Layer 3 of a small transformer language model trained on English Wikipedia (9 layers, counted from 0, width 128).
A neuron's activation on a vector x is GELU(weights . x), where the dot is the dot product.

Input weights of the MLP neurons that the questions are about. A number n stands for n times 0.0091.
n12: -10 10 13 -9 14 -12 66 -23 -3 -4 -8 10 -51 -13 39 16 -15 13 -34 -52 8 -46 -45 15 32 28 -47 3 -17 -2 -1 -10 -25 9 -10 14 -23 -24 29 -6 30 -10 3 29 -14 27 8 -30 -20 9 -61 27 29 25 49 10 36 3 37 -34 -3 19 42 21 31 -17 -18 -47 8 -16 -18 11 34 -23 -33 -8 41 12 -33 14 10 -47 7 25 -20 71 40 -35 -75 -8 -28 -10 27 12 -16 -6 -27 3 22 27 3 10 20 -2 -47 -40 -70 19 -26 -42 -34 46 19 51 -39 -41 -23 58 -20 45 -5 5 6 -26 -30 -16 -23 4
n26: 0 12 -1 -9 -41 9 -10 -57 18 -6 -31 -4 6 -10 -36 11 -19 -5 -39 15 -13 13 1 40 3 -34 -13 -3 -13 -16 26 -13 -37 19 -63 -15 18 35 13 17 39 -52 -7 11 -48 -16 -40 34 11 17 21 3 37 -14 18 13 42 -7 -22 32 -9 -20 -11 -20 14 -12 -1 18 9 25 10 -31 -2 8 14 -28 20 31 -33 -46 -38 40 -6 -59 13 11 -25 22 -7 -1 24 8 40 -30 33 -14 -34 -6 -12 35 -7 -11 -19 1 -38 -12 18 35 -15 -9 -14 62 29 -1 15 2 -1 -2 9 -39 -14 -4 -40 -4 5 3 9 5
n43: 17 -45 -26 -33 -2 14 28 -38 9 -48 -27 -15 -23 -7 -20 -25 33 15 20 2 25 33 -21 -27 8 50 24 -17 -30 -15 40 -35 8 -16 -30 1 25 13 5 -56 -6 35 -27 -3 -25 40 -9 19 37 -32 4 29 -14 16 -29 18 -2 -6 15 21 -6 -11 -4 24 6 -9 57 -42 20 -8 18 -33 -16 -48 -23 -34 17 -63 24 -10 33 -18 24 -6 -38 -10 -15 13 21 -17 -8 -32 -36 -46 -17 -5 -40 17 24 6 -27 10 8 34 -11 15 55 18 -39 21 -15 -10 -12 -2 -4 18 -16 31 25 -6 -10 -11 8 5 -33 -7 -12 1
n64: -18 -19 24 14 22 -3 9 7 -10 -13 34 -24 -10 -8 -59 28 -8 -4 -79 -34 12 34 19 -51 -12 -8 10 -6 -2 21 -21 36 -30 -33 -11 -21 -11 -5 30 -16 -8 -21 -33 6 -45 -21 -26 20 4 -8 -9 -5 25 3 0 -25 -37 -8 -3 -27 -34 -10 13 16 -33 10 -34 37 20 3 43 -59 -9 15 22 -7 -17 2 19 6 28 -41 32 -64 -32 6 -24 28 -40 -39 22 -24 -40 17 -7 -10 -21 2 -6 -20 16 -21 -10 39 -7 6 26 -12 14 -6 -25 -21 8 14 11 11 35 -20 -36 -38 -7 -49 -63 -8 35 -31 3 -2
n65: 19 -11 -52 -41 3 3 26 17 -25 -12 -8 7 8 3 -18 -23 2 20 -21 -17 -4 14 19 22 13 54 -8 -7 -4 -12 -6 13 20 -1 -30 -2 1 5 -8 -20 -23 13 -14 4 -46 6 9 57 22 -5 10 -2 7 -9 -32 -34 -11 0 -29 -22 -15 2 17 13 29 -8 -35 -1 12 7 1 19 31 -8 50 31 14 -8 -8 -16 16 -10 1 -35 -21 -2 -29 -27 6 -12 -20 30 10 -36 -34 -9 -6 -15 -27 -37 -10 -26 -10 37 5 -21 -3 -23 -64 -10 -51 -19 10 17 -14 -34 18 18 -12 -32 -9 10 12 -29 -22 -37 -29 29
n113: 27 -1 16 11 0 -53 -4 -23 -51 -29 7 6 -12 -42 24 -4 -17 -14 1 -55 23 36 -2 26 24 42 1 -9 19 -18 13 -5 10 -2 16 -34 26 24 8 23 36 28 -8 -26 11 -6 -33 44 26 12 42 -70 0 -46 7 14 -13 33 -23 -25 -14 9 -34 -37 12 5 25 -15 -4 -33 7 10 7 20 15 27 21 0 -29 -3 39 5 -5 72 4 -15 11 23 26 4 -26 12 5 -20 31 -11 8 -7 -4 14 10 8 33 18 -2 1 -29 1 -36 -3 55 -23 -38 3 15 13 20 -45 42 -25 42 -26 -1 -8 -20 19 0 -14
n143: -32 -10 6 -15 22 -1 30 -13 15 -27 -3 -8 11 1 16 30 -14 10 -17 -9 -17 -15 18 40 -18 13 15 16 15 27 -36 -16 -35 26 18 23 1 21 -13 -19 1 -46 24 -9 12 -3 -4 35 13 20 1 -40 -7 -4 15 28 20 1 38 -24 -44 -11 -4 3 -6 -8 -16 27 -17 -23 -7 12 46 -10 -26 20 21 -26 23 62 -45 1 11 -4 -21 19 25 38 7 20 -7 -1 -25 -17 -23 -13 -62 22 5 -20 -12 28 -8 -2 32 8 -7 -13 23 1 6 -10 -35 -5 16 40 9 6 0 -15 -14 2 -2 -33 23 -29 3 -34
n148: 1 -19 -6 -12 -12 -6 -22 -20 -33 -28 11 -6 -55 11 -22 -23 -4 4 -20 -20 -6 -24 -9 -51 15 -17 -32 2 -40 5 -25 -16 25 -15 12 16 -4 -13 9 -14 -2 -17 -1 -18 -17 48 37 28 -49 16 -6 2 4 2 33 3 -10 29 35 -6 -24 -30 23 5 25 17 -56 10 94 -30 16 -12 10 -45 14 -85 9 -4 -29 5 -38 2 -5 30 36 8 16 16 -38 40 -26 -12 1 5 -35 -46 26 6 -9 43 46 -9 -55 10 -22 -11 -36 -23 26 -12 12 -39 -27 7 -32 -16 -37 1 -12 6 14 2 -28 38 27 -36 8 -10
n160: -18 17 40 13 -46 0 -10 -6 8 -7 14 -52 -3 33 -7 -8 -7 -5 -53 12 -4 -7 -1 -12 27 9 -22 -2 -48 31 -5 -19 1 -40 -33 -16 -21 -35 19 -37 -23 -6 -13 1 2 -5 -3 -2 -42 -33 -4 -6 -9 -30 37 -6 -5 -21 -3 -45 -25 -28 -17 34 -7 -20 15 16 16 5 -3 21 28 -20 -6 -33 -32 6 -5 4 -27 27 13 50 -5 -12 -32 -4 7 4 1 29 28 -6 -34 6 -11 -16 -1 7 -8 -26 -39 18 -40 -24 -5 -9 -31 -17 -7 -6 -16 -39 -33 -22 -15 6 -10 -25 43 1 -16 12 -20 -41 18 -3
n182: -10 41 28 -41 -5 11 31 -15 -4 25 26 13 4 -41 -40 -21 -10 37 -24 -1 -32 -35 33 3 8 32 1 44 9 44 -32 22 -12 44 10 -1 2 18 -12 -9 -10 -13 13 12 29 20 60 37 -28 5 12 -17 40 -5 17 55 -8 -15 -8 -26 16 33 4 -9 -25 -20 12 4 21 -7 -12 -12 23 35 16 18 -17 16 -8 20 -1 31 -25 -27 30 -14 -33 27 -16 41 4 28 21 -33 7 -6 -38 -12 -20 32 -10 2 18 -13 13 3 8 -20 -28 34 -19 -14 -7 -6 4 11 11 9 3 12 33 21 0 -16 -43 -53 0 31
n190: -19 -4 -18 -18 -48 -7 23 10 -61 15 -37 -49 -15 -16 -24 -24 -9 11 -15 17 8 22 9 41 9 -17 -35 4 -21 -10 -58 8 2 36 49 15 0 -14 6 -32 -7 -2 16 -1 9 5 64 -5 -19 13 -34 -32 43 4 -28 8 -4 -6 2 -39 50 6 50 -10 -2 -3 -79 -39 -3 -34 -35 9 35 -15 17 2 -48 -7 31 -16 12 -26 6 17 20 -21 -13 -3 23 -41 42 -1 -29 -23 -8 23 -24 -15 -23 -32 18 2 28 -16 -4 -11 -39 11 -50 -25 6 25 -19 -14 -18 -17 -42 -11 -77 -17 9 -1 -49 -19 -16 -38 21 -19
n243: 12 32 4 -4 6 -1 11 44 -24 48 26 44 6 23 10 -5 -6 -6 -5 -47 -6 -15 19 32 -6 4 -18 11 -26 -1 -12 -19 -1 -1 -14 13 18 -19 5 -4 -10 -13 19 5 -36 -16 2 18 -29 16 18 22 -7 21 12 7 -3 -1 48 -11 -2 37 24 -23 7 15 -6 -3 3 7 9 2 -15 -16 -42 5 -10 7 15 11 25 33 -7 3 -15 30 6 -13 6 -17 32 12 -21 -30 -14 -16 -11 11 13 -32 30 -13 14 -16 13 12 5 1 -8 8 10 9 28 -27 -24 9 -7 -36 -1 -8 -60 6 20 -10 7 8 -3 -10
n249: 1 -29 -25 37 -24 -65 8 6 11 -1 -3 -17 11 -5 -4 -6 -42 -13 -28 0 6 -38 -38 -1 7 -10 26 -27 25 8 -6 11 -1 52 -7 1 -16 -14 -8 38 9 19 53 6 36 1 -22 14 -7 47 -1 10 20 1 2 -46 72 4 8 -17 16 -8 0 -15 -26 -26 -16 1 29 36 -49 -40 -59 6 -8 35 11 67 -16 5 -27 -16 -3 -24 31 13 6 26 -20 1 1 -35 -14 25 28 15 -27 -23 -35 5 32 1 -40 19 6 1 17 8 -39 -22 17 6 1 -1 -32 -55 -14 26 -20 -43 30 -32 47 5 -15 15 -8 -3
n259: -14 25 2 -13 6 -35 -33 -1 -6 21 4 -16 -29 -41 -7 23 8 -52 -14 -15 -37 12 -32 -16 -2 -1 40 -38 -24 27 8 41 6 -19 33 10 -16 25 30 31 26 -38 -21 5 -30 -57 20 8 26 10 8 -39 -32 -31 -34 29 -30 17 -20 23 -9 -31 -1 5 -1 -6 -12 -22 28 -14 8 -1 2 -34 -26 19 -10 24 26 3 -21 -42 33 43 -24 -25 -17 1 50 28 18 -12 10 29 -1 -29 26 47 16 20 -15 -25 -5 27 2 0 -5 12 30 -1 45 -23 23 -20 -41 -25 18 -11 -1 -23 47 -43 23 1 6 -18 59 -42
n262: 16 6 21 1 28 -6 -27 34 22 -6 -16 15 38 -15 3 -11 -1 -25 -7 -11 15 -34 -14 -1 14 1 4 11 -20 -7 -10 4 0 -16 9 -50 8 -13 -14 -38 7 -13 -4 15 -26 -49 2 4 -27 17 -10 -41 19 -58 3 40 -31 -17 15 -19 13 33 -23 10 11 -17 -11 -16 -17 43 -9 16 8 -24 -24 5 0 -35 -1 -28 15 8 -1 -32 -29 -2 6 10 -43 21 -10 -15 15 -21 -19 2 56 -26 28 -5 40 -3 -14 -5 -26 10 11 1 -25 10 5 -9 3 -32 -9 -10 36 -2 12 -6 -17 -11 11 -10 12 -57 7 14
n289: 40 30 12 -47 -3 -8 20 -28 2 -21 10 -5 -9 11 -20 12 31 36 -11 26 -19 15 7 19 26 -28 -14 -45 -17 -29 -33 -5 17 -1 7 -10 17 -4 -43 -18 -21 17 -6 -13 -17 23 6 8 -1 -5 -20 -68 49 3 -23 23 4 25 -5 17 25 18 29 20 -49 13 -14 -37 37 -17 -7 -28 -22 16 7 -7 -5 -10 19 46 -20 36 1 6 -31 7 39 -24 -16 1 -5 -13 -22 -7 50 11 8 2 -27 57 -15 12 -16 1 0 74 -4 -26 2 -12 46 10 58 18 -37 -24 32 1 -21 -22 -25 -18 -23 -11 -18 -7 -14 -28
n317: -20 20 -2 25 -41 25 -31 2 -9 -21 -40 7 -15 -25 23 34 -22 1 -15 -23 24 -4 -3 21 -5 -32 4 -9 -13 -7 -29 -25 25 -17 9 -16 -12 2 29 -5 -3 -12 30 -30 12 12 85 18 -12 -12 1 -4 12 41 -11 16 46 15 5 7 -10 -60 3 7 -14 -10 -29 18 4 -24 17 1 -5 15 -45 -17 4 40 22 -15 -36 -47 14 -23 -29 -9 -27 -74 -5 -11 15 -25 -28 20 4 -36 16 28 -36 6 -14 -8 -7 13 23 -1 7 61 67 -6 11 -29 -40 -26 -17 38 -10 4 13 -11 12 -13 -10 1 -48 2 5 -16
n336: -36 13 -25 25 1 -22 -13 -7 6 -15 -41 -5 -7 -35 -41 29 8 4 -9 -11 25 19 -37 -4 -29 -24 -57 -45 -19 34 38 42 -13 7 8 4 4 -57 43 31 34 11 -11 30 2 -33 9 25 19 47 13 -10 62 -1 5 0 10 11 18 -5 -14 -15 -4 6 16 -30 -6 -3 20 -18 -46 -2 2 -1 -10 -26 54 8 -19 -71 7 -35 -21 -19 -50 -13 -22 -20 -4 48 -19 -22 -14 7 4 -15 -13 -29 1 46 -24 -16 -43 -4 16 -27 6 19 -8 -14 2 -16 21 -17 -20 30 -17 -70 -24 -14 -8 -28 -36 -17 21 -11 -13 -8
n341: -12 15 30 -14 -25 44 25 -4 23 52 14 -12 18 -26 -23 32 16 3 -7 26 -25 65 8 -39 16 13 11 4 -1 5 -24 -5 3 -1 20 -12 22 -5 -14 -1 17 40 8 7 -23 -41 -22 61 3 17 5 0 -29 -11 20 -18 43 23 29 5 9 8 -11 -6 -6 4 -12 0 -7 19 -30 -4 -22 20 0 32 20 -28 37 -47 45 -9 23 19 -3 16 38 6 9 26 39 -5 34 -20 7 19 -2 3 -9 35 -4 -19 14 3 -34 -36 38 14 25 29 2 15 -24 -29 11 6 1 19 -33 -44 35 26 16 32 3 33 22 -6
n355: 31 2 -7 -40 -47 13 -4 -6 22 0 -24 43 1 12 -6 -38 -15 -15 1 -6 -32 -4 17 -10 -22 -18 3 19 32 18 22 -1 -28 -30 -17 3 6 1 1 2 -15 33 22 -36 9 -6 -20 0 -62 9 16 3 3 -10 13 1 -42 6 -22 21 -29 -33 -17 -33 26 -13 -28 9 3 9 25 9 20 -15 -14 33 -2 -4 43 27 10 14 -42 -4 -10 1 22 -33 4 0 23 12 -34 5 -44 -8 -25 -9 32 8 33 -11 -14 -6 22 -13 -17 -6 -4 25 -26 -15 -44 7 4 0 -20 7 12 -20 -46 -8 28 -16 -8 -31 23 -22
n398: -8 -18 20 47 -24 -6 8 -42 37 -8 29 -11 22 -8 16 7 -15 -30 -42 48 -28 -38 48 -13 -12 18 6 -30 -28 -2 8 36 18 -29 18 7 -22 -15 -15 1 15 33 25 -27 2 -60 22 42 -13 -25 -36 -40 6 -5 28 -3 -14 43 -53 -1 14 -11 21 -13 -20 -37 17 29 1 51 -4 -4 -64 -6 22 28 -21 31 -3 15 44 -25 65 29 -26 12 50 17 20 -45 35 30 -20 42 23 14 -13 21 18 18 13 49 -1 16 -14 26 -23 31 20 22 4 -9 23 0 -13 -12 -9 -27 29 -32 19 -14 26 -13 -1 65 -3 15
n405: -36 -4 33 -13 -11 22 42 26 16 -17 14 -13 4 -3 -16 18 5 0 14 11 0 1 -8 43 16 41 -10 -16 -12 17 -2 -19 15 1 -40 3 7 4 -19 -1 -24 36 7 -4 -6 0 -4 -20 -12 41 -24 -13 3 22 9 -3 -25 -9 34 7 25 -19 7 -28 24 -25 15 29 17 -8 7 34 33 -7 15 -13 10 -3 1 -32 5 -20 -55 1 -11 -2 25 18 12 -13 20 8 21 19 -16 8 -7 -24 -1 15 19 13 57 38 -1 -41 3 -23 23 -1 10 -19 -14 -14 -22 -14 -11 19 6 10 -5 42 28 -7 -20 10 5 56
n422: -29 -20 -27 42 -26 -9 -44 -34 -14 3 -21 10 -25 -28 -38 -48 -26 -36 -19 -18 37 9 -32 4 -36 -20 -23 37 18 15 -41 15 -14 -24 18 -3 12 -28 9 -23 -12 -65 -48 29 -5 -42 -2 21 -14 36 -17 49 5 2 -4 -35 60 -33 16 -26 -37 41 32 11 41 -12 1 3 -19 -32 -34 -14 21 -19 -6 -28 -18 19 -52 -16 -54 18 26 -26 -50 3 -8 -1 79 39 -17 -4 -44 51 34 8 28 9 -4 -45 13 18 -9 45 -3 -70 25 -43 4 26 -22 -22 -83 -8 -17 8 -55 1 -25 -18 -23 -30 -60 -24 -25 -78 0 -25

Each question shows a token from some text and the vector x that enters the MLP there. A number n stands for n times 0.043.

"ps": 7 2 6 -35 5 8 8 -1 -2 -28 22 10 -3 -4 10 -2 6 -27 13 -13 -11 23 -6 13 -10 1 -30 -18 11 8 19 15 -13 6 2 16 23 0 32 7 33 -9 2 21 3 34 8 17 -3 -61 17 44 -33 -14 8 -3 9 -8 -22 2 -1 27 1 -21 29 -9 -11 -12 -23 0 22 -7 18 -12 15 31 5 30 2 28 -8 32 3 7 -9 -12 -4 -9 -28 -10 -44 0 -30 -2 -31 9 6 -3 7 -1 -12 -17 -12 -74 -6 14 19 11 27 6 7 20 14 7 -7 -21 24 2 -16 41 -7 -13 5 -22 -18 4 2 4
Which of these neurons fires most? n12

" also": 21 -2 18 12 30 31 4 61 10 -1 2 0 -23 41 -10 -21 -3 -14 15 -18 28 15 -15 -5 21 11 5 4 -5 13 9 6 -13 -12 -9 1 6 10 45 25 -15 8 -2 68 -12 -8 16 16 -11 -20 2 10 -24 -1 -22 -2 6 9 -4 -14 15 -15 -28 28 -15 5 -35 0 -27 -19 -13 3 -6 6 8 2 -5 10 0 -14 -17 -6 17 -12 12 -11 -26 0 -18 -15 -8 -3 -15 -6 -3 40 8 8 10 12 -55 -1 19 -30 13 -10 13 -8 13 5 0 1 -14 -14 3 -12 -1 10 -2 8 -38 8 6 -1 8 20 -8 22
Which neuron fires most, and how strongly? n64, at about 0.95

"illy": -1 -9 10 9 -5 44 -4 -4 25 -21 6 -2 9 33 9 7 34 -30 14 13 -12 0 16 -32 -13 -6 -16 -12 -28 13 -19 14 21 -15 9 3 21 -16 34 18 7 -2 -1 24 13 38 6 16 -22 -22 9 15 -19 1 -3 -4 8 24 -22 17 17 6 16 5 -2 -29 -39 25 -14 -21 -4 37 32 3 -1 23 -12 34 -8 16 -17 28 15 -6 1 -6 7 1 -20 -7 -23 10 -1 -14 -53 26 -17 12 -4 21 -10 -15 -2 -37 19 -30 -3 -33 27 4 14 5 -10 -51 -8 -7 7 -14 -9 17 -30 -8 -4 1 -2 -7 22 15
Which neuron fires most, and how strongly? n160, at about 3.4

" |": 3 -5 25 6 21 25 -7 29 -15 -39 6 -8 4 18 -7 -3 15 -29 25 7 25 8 -1 -32 17 -24 -14 -1 -30 10 16 -12 2 -1 -18 30 46 2 0 6 -17 -1 13 22 -5 28 -14 19 -12 -7 5 18 -22 -11 -19 -8 3 -12 -16 -8 6 7 18 30 -1 -12 -11 3 -38 -11 -23 13 10 13 34 10 15 4 6 -6 -12 -18 1 8 11 -21 -6 15 3 -9 -20 -10 -10 12 11 37 -1 -14 3 -4 -21 27 0 -32 27 17 -3 -1 29 6 -32 10 -21 -13 34 -4 10 7 2 -10 -25 20 19 -17 -6 28 3 -14
Which of these neurons fires most? n43

" and": -11 -4 -2 3 21 41 11 46 18 -11 -30 -6 8 41 -18 8 21 -16 7 13 11 9 -3 13 -11 -7 -16 -18 -16 32 5 18 3 3 -6 19 41 18 14 21 6 6 -4 45 16 20 12 20 -6 0 -16 -10 -7 -24 3 0 -11 -39 -8 -16 4 3 -11 27 -7 7 -33 6 -24 -15 -33 -10 -7 -11 0 0 -5 6 -6 -9 2 -7 6 -13 -1 -34 -11 2 -11 14 -31 18 2 -24 -14 23 16 -12 19 8 -9 -13 13 -13 26 6 8 -2 18 6 14 4 -16 -8 37 -8 6 -9 1 -4 -52 -9 14 -26 -13 28 6 12
Which of these neurons fires most? n336

"1": 24 -18 3 10 6 20 3 38 -15 -17 21 33 -1 16 -6 -1 -20 -49 7 4 7 13 -4 -17 14 -5 -16 -2 -9 -1 19 -11 1 21 -8 10 45 22 -5 14 -17 36 22 47 -20 34 -8 11 8 -39 -6 17 -37 -4 -3 -8 -2 -33 -9 2 6 -9 -8 11 -6 -7 -26 -4 -18 -15 -13 10 -10 23 51 -10 -17 36 -3 -10 -23 -5 19 1 4 5 23 -3 -7 -15 4 -14 -10 2 -26 23 2 10 9 -2 -15 -3 6 -52 5 -13 -11 -1 31 11 -5 22 -12 -3 10 1 21 10 12 9 -22 -2 24 8 -30 26 -15 -10
Which of these neurons fires most? n341

"ipp": 20 -15 4 -14 13 25 -24 53 17 -9 -5 33 -18 -12 14 4 5 -38 34 12 -18 6 -3 -26 -12 -4 -4 2 1 -10 8 10 -42 7 5 26 -26 9 44 10 16 12 7 8 -2 9 -22 11 -27 -13 -3 -3 -16 -33 -7 7 -8 -1 -17 17 16 16 5 -14 12 0 -9 10 -43 -29 4 -8 32 -7 68 -9 2 12 -20 16 -50 9 -20 2 10 -56 -29 -3 1 3 -27 6 20 2 -7 44 12 -18 -4 4 -11 -15 9 -28 3 29 14 4 32 -27 14 16 27 8 -6 -25 28 25 -11 11 3 -7 11 -11 12 21 1 -9
Which of these neurons fires most? n259

"ia": 20 3 -1 -7 31 81 -17 62 -4 -16 -18 5 -28 34 12 17 -5 -36 24 18 -13 7 2 -11 -7 -14 5 -7 -22 34 -14 -12 4 10 -10 -2 -7 15 8 22 -8 -23 5 46 5 12 4 19 5 -5 23 -3 -13 -19 3 -11 7 -28 1 -20 16 23 -18 -15 -11 -8 10 15 -19 -24 17 -15 -1 6 43 -1 22 30 -5 0 -4 -14 -32 8 -5 -15 4 -2 -12 3 -34 27 5 -10 -26 45 -9 -29 24 -5 -19 2 -4 -2 -16 -23 -22 -5 22 37 7 -1 2 -13 -8 11 3 22 8 14 -13 2 -8 -24 24 4 -34 -1
Which of these neurons fires most? n405

" f": 14 14 6 -3 21 9 20 53 21 -18 -10 -20 -7 29 -16 12 8 -48 33 12 19 -7 -19 -2 18 5 -22 -16 2 15 17 -28 16 9 -4 -1 36 28 19 2 0 -9 -15 12 4 5 -25 13 -15 -22 3 21 -15 -14 18 9 -2 0 -27 24 -3 4 -12 37 -7 0 -13 22 -21 -7 -22 14 -1 -7 33 -7 13 26 1 6 -13 30 2 -17 0 -14 -7 -15 -15 -25 -3 -19 -33 -27 -31 54 18 28 -2 1 -15 -15 28 -18 6 -19 0 -26 -16 18 16 4 -6 -2 13 3 17 -19 -5 3 -37 25 2 -12 -10 7 0 21
Which neuron fires most, and how strongly? n405, at about 1.4

"ok": 34 -9 21 3 17 -1 -17 33 7 -26 10 22 -11 28 11 -2 -2 -58 -2 20 13 -17 -16 -19 -11 -5 -8 2 -5 13 -6 -11 5 15 -11 9 22 -1 7 15 -13 -8 -14 32 11 30 -1 19 -7 -52 8 -21 -33 -13 8 3 16 -5 11 -21 26 9 23 10 -31 21 -16 12 -10 4 8 1 10 -8 41 -18 -28 34 0 5 -32 -3 19 7 15 -19 12 -3 -15 3 -18 -3 -8 -9 -50 -5 26 37 -27 5 -6 -13 11 -15 -7 13 10 -12 25 18 27 -7 11 6 2 -19 21 17 -13 20 -36 6 -5 1 2 -21 -9 -4
Which neuron fires most, and how strongly? n148, at about 4.3

"er": -6 -17 3 5 38 30 -10 6 -6 -11 -11 11 -13 18 10 12 0 -44 24 27 14 31 -4 -45 -20 3 -12 -26 -21 9 2 -10 24 0 -3 -16 23 -19 20 -3 25 -8 -34 16 8 25 13 15 14 32 16 -4 -13 -11 -28 -23 -11 4 -4 -26 6 -1 -17 13 -11 -15 -13 15 -17 -6 -34 4 5 -11 20 8 0 24 13 45 2 16 -22 -18 10 2 30 8 -9 3 -28 42 -5 -2 -2 15 -11 12 29 17 -18 22 -15 -22 12 -20 5 -28 37 8 8 -10 -2 -21 13 -17 20 15 -15 5 -21 -27 7 -12 16 22 -7 16
Which of these neurons fires most? n336

"\n": 22 10 6 13 14 26 -4 36 9 -24 20 17 -4 46 -15 -7 2 -12 9 3 26 0 14 -15 -4 -2 -7 -2 -13 8 15 0 -14 1 -14 -7 10 34 -18 9 -11 1 -8 26 -7 5 -20 23 -10 -21 4 9 -31 -18 0 9 0 -25 -3 -17 18 14 22 18 -8 8 -45 5 -6 -4 -26 27 7 -1 33 16 -21 7 6 8 -3 -20 13 -7 14 -42 -20 -12 -13 -4 -33 -7 -4 -14 -12 30 11 7 8 18 -17 -2 10 -15 12 22 -9 0 10 1 -1 -3 -21 6 25 7 -4 -13 4 3 -16 19 18 -1 -20 29 -10 -3
The two highest activations, in order: n65, n262

".": 7 -28 -24 7 34 47 3 15 15 -57 6 -9 14 25 -8 0 3 -18 28 10 -12 -6 -5 -36 11 10 3 0 7 -23 26 -4 -14 3 7 -15 -7 -17 -11 -13 2 -7 15 16 -7 14 18 17 -24 -12 3 -6 -25 -4 -15 -3 -2 -14 11 20 28 -5 12 11 19 -10 -35 25 -8 13 -19 -16 -13 8 18 -8 6 5 -10 26 -14 2 -16 1 -1 -23 -1 34 11 1 -37 12 -16 6 -11 39 -9 -4 3 24 -1 0 12 -25 27 -27 17 6 44 -1 11 12 -7 -11 27 -11 -2 5 3 2 -14 -2 16 -16 -13 30 0 23
Which of these neurons fires most? n405

"der": 25 16 -7 0 29 -7 -19 29 8 -33 32 -9 -32 32 16 13 19 -30 22 8 15 -9 -26 -25 15 -7 -28 -4 3 34 -15 -6 0 11 -7 9 19 19 43 20 -9 -6 -25 14 23 22 -13 19 0 -27 8 8 -33 0 -22 2 17 1 2 -5 -12 -7 0 11 -13 5 -31 15 -33 -20 5 22 24 -11 24 -2 -14 35 1 -1 -10 9 27 2 -1 12 -9 -4 -12 4 -24 -10 -20 -34 -21 25 -14 5 -14 -21 -1 5 -13 -9 20 -8 -2 -10 28 -2 5 6 -23 -11 -9 -16 15 -2 -2 29 -18 8 21 -6 15 22 -7 26
Which of these neurons fires most? n143

"in": 14 17 25 6 7 33 -15 43 8 13 29 18 -24 22 -3 24 6 -27 14 -8 -9 7 -6 -9 -24 2 -29 -8 -6 13 -8 0 17 5 10 -8 5 4 19 22 -34 2 -17 28 10 12 -13 26 -17 1 -9 -16 -13 12 -8 -6 21 7 -15 -27 19 6 -26 2 -12 -1 -3 19 -46 -18 16 15 12 12 15 -20 7 7 -10 22 1 -20 -25 3 26 -15 -3 -9 -8 28 -51 11 -17 -32 -15 24 16 -39 19 -12 -9 3 32 -31 3 -6 15 -9 24 0 6 -15 12 2 -17 16 -1 -3 9 18 -27 -4 -14 -26 32 36 -20 5
The two highest activations, in order: n243, n405

"ak": 2 11 26 10 31 30 6 57 4 -17 28 15 -18 8 13 1 -8 -32 12 -4 1 -2 1 -3 -23 -4 1 -23 -9 6 -1 -7 28 -3 -25 -3 18 -19 -24 31 -19 -21 -13 37 21 -2 3 25 2 -21 -14 -12 -43 -6 -17 -2 6 -30 -3 -10 59 4 4 -15 -4 -29 25 22 -16 -1 17 -23 28 -9 50 -27 -6 14 19 3 -2 -14 -7 -12 26 -19 24 -1 -2 4 -6 17 -20 -22 -3 29 3 15 17 7 10 -12 16 -28 -23 -13 19 -31 20 8 17 -25 14 -1 12 -12 19 -6 0 27 -8 -6 3 -2 13 -9 -25 -16
Which of these neurons fires most? n405

"4": 15 -33 0 7 26 24 -17 46 -17 -14 35 -2 -19 22 17 2 4 -19 5 9 35 15 -15 -30 -22 -33 -10 -6 3 7 5 -22 -14 20 2 -21 11 24 -13 1 0 12 3 33 12 13 -3 16 22 -14 2 6 -38 -31 -17 -30 3 -3 11 5 32 5 -33 9 -5 -7 -19 32 -15 11 -6 18 -10 -2 36 -7 -13 41 -13 38 -7 -6 21 -6 13 -12 29 2 18 1 -8 1 2 -10 -12 32 0 -27 -3 18 -6 21 -2 -23 20 -22 -6 8 17 12 -4 15 13 -31 5 -16 10 32 -25 -5 -31 -33 4 -24 3 19 -12 -1
Which of these neurons fires most? n249

" Transport": 1 7 -9 5 12 39 11 70 26 3 14 18 -19 24 -11 13 -5 -21 11 -1 7 3 -16 6 -5 9 -9 -11 -14 3 13 -44 -12 -7 -7 13 35 23 24 1 -6 0 -6 18 18 45 -5 10 -27 -18 3 13 -27 -31 -2 -15 9 -11 -11 -4 22 19 6 17 21 26 -51 18 -42 -6 -9 13 -3 -18 21 -7 -27 -3 -11 9 -32 -3 2 -7 17 -24 0 -4 9 2 -36 -8 5 8 -50 16 1 0 29 8 -31 -11 7 -25 21 13 5 -8 42 5 -12 7 5 4 28 -20 17 -4 -29 34 -29 10 -4 -32 11 -16 -1 32
Which of these neurons fires most? n65

" Winner": -14 8 4 38 33 3 1 51 -4 -24 20 8 0 25 0 2 -18 -21 10 -11 17 6 -4 -22 18 9 -32 -9 -7 3 28 3 12 -3 -14 12 35 18 21 21 -21 -5 -30 24 -14 11 -14 14 -19 2 15 2 -11 -2 6 7 -5 -10 -4 -15 8 0 -2 9 -3 11 -39 14 -40 -24 -16 15 7 2 43 11 -29 -1 14 3 -18 2 0 -16 25 -5 11 -19 10 -3 -37 1 -31 -26 -21 27 -32 15 11 0 -9 9 -12 -39 19 -9 -5 -7 38 21 -28 -12 1 -16 37 -12 33 27 2 4 -17 9 2 -9 15 -5 10 45
The two highest activations, in order: n65, n64

"to": 27 2 18 11 36 14 13 -6 -3 -12 16 -8 -6 19 0 13 -19 -29 10 10 13 -21 -54 -33 10 -21 7 2 19 7 -12 -6 1 4 1 2 32 25 1 25 26 -13 -40 58 8 -2 15 9 5 -21 20 6 -22 -25 5 -4 2 -4 -1 -8 29 -6 15 23 -31 -12 -13 21 -4 -19 1 -5 -14 -21 33 13 -6 30 11 3 -41 1 6 -1 -9 -17 -10 6 -14 -3 -24 29 2 -20 -14 3 10 37 -10 21 11 -31 14 -27 -3 8 9 -9 26 14 17 -12 -4 -15 -7 12 8 -9 13 -5 -16 -3 16 -19 -24 -4 3 3
Which of these neurons fires most? n259

" stud": -5 -3 4 13 32 27 -5 48 19 -3 -12 14 -5 36 7 -3 -22 -31 8 16 0 -13 4 -31 26 -16 -26 -21 -12 11 12 -11 -23 6 -4 14 9 51 14 16 7 -10 3 30 -21 16 -5 -7 -23 -19 21 9 -21 -5 -5 11 -7 14 -31 -16 6 24 29 15 -1 13 -46 20 0 -6 -8 12 3 -10 15 31 -10 13 2 24 -30 1 -6 -15 20 -20 -36 11 1 4 -27 -19 -1 6 -15 9 15 21 -2 41 -26 -4 19 -19 17 4 2 -24 16 2 26 4 0 -25 0 -34 20 -15 -13 33 -42 -12 -5 -9 2 -8 5 36
Which of these neurons fires most? n259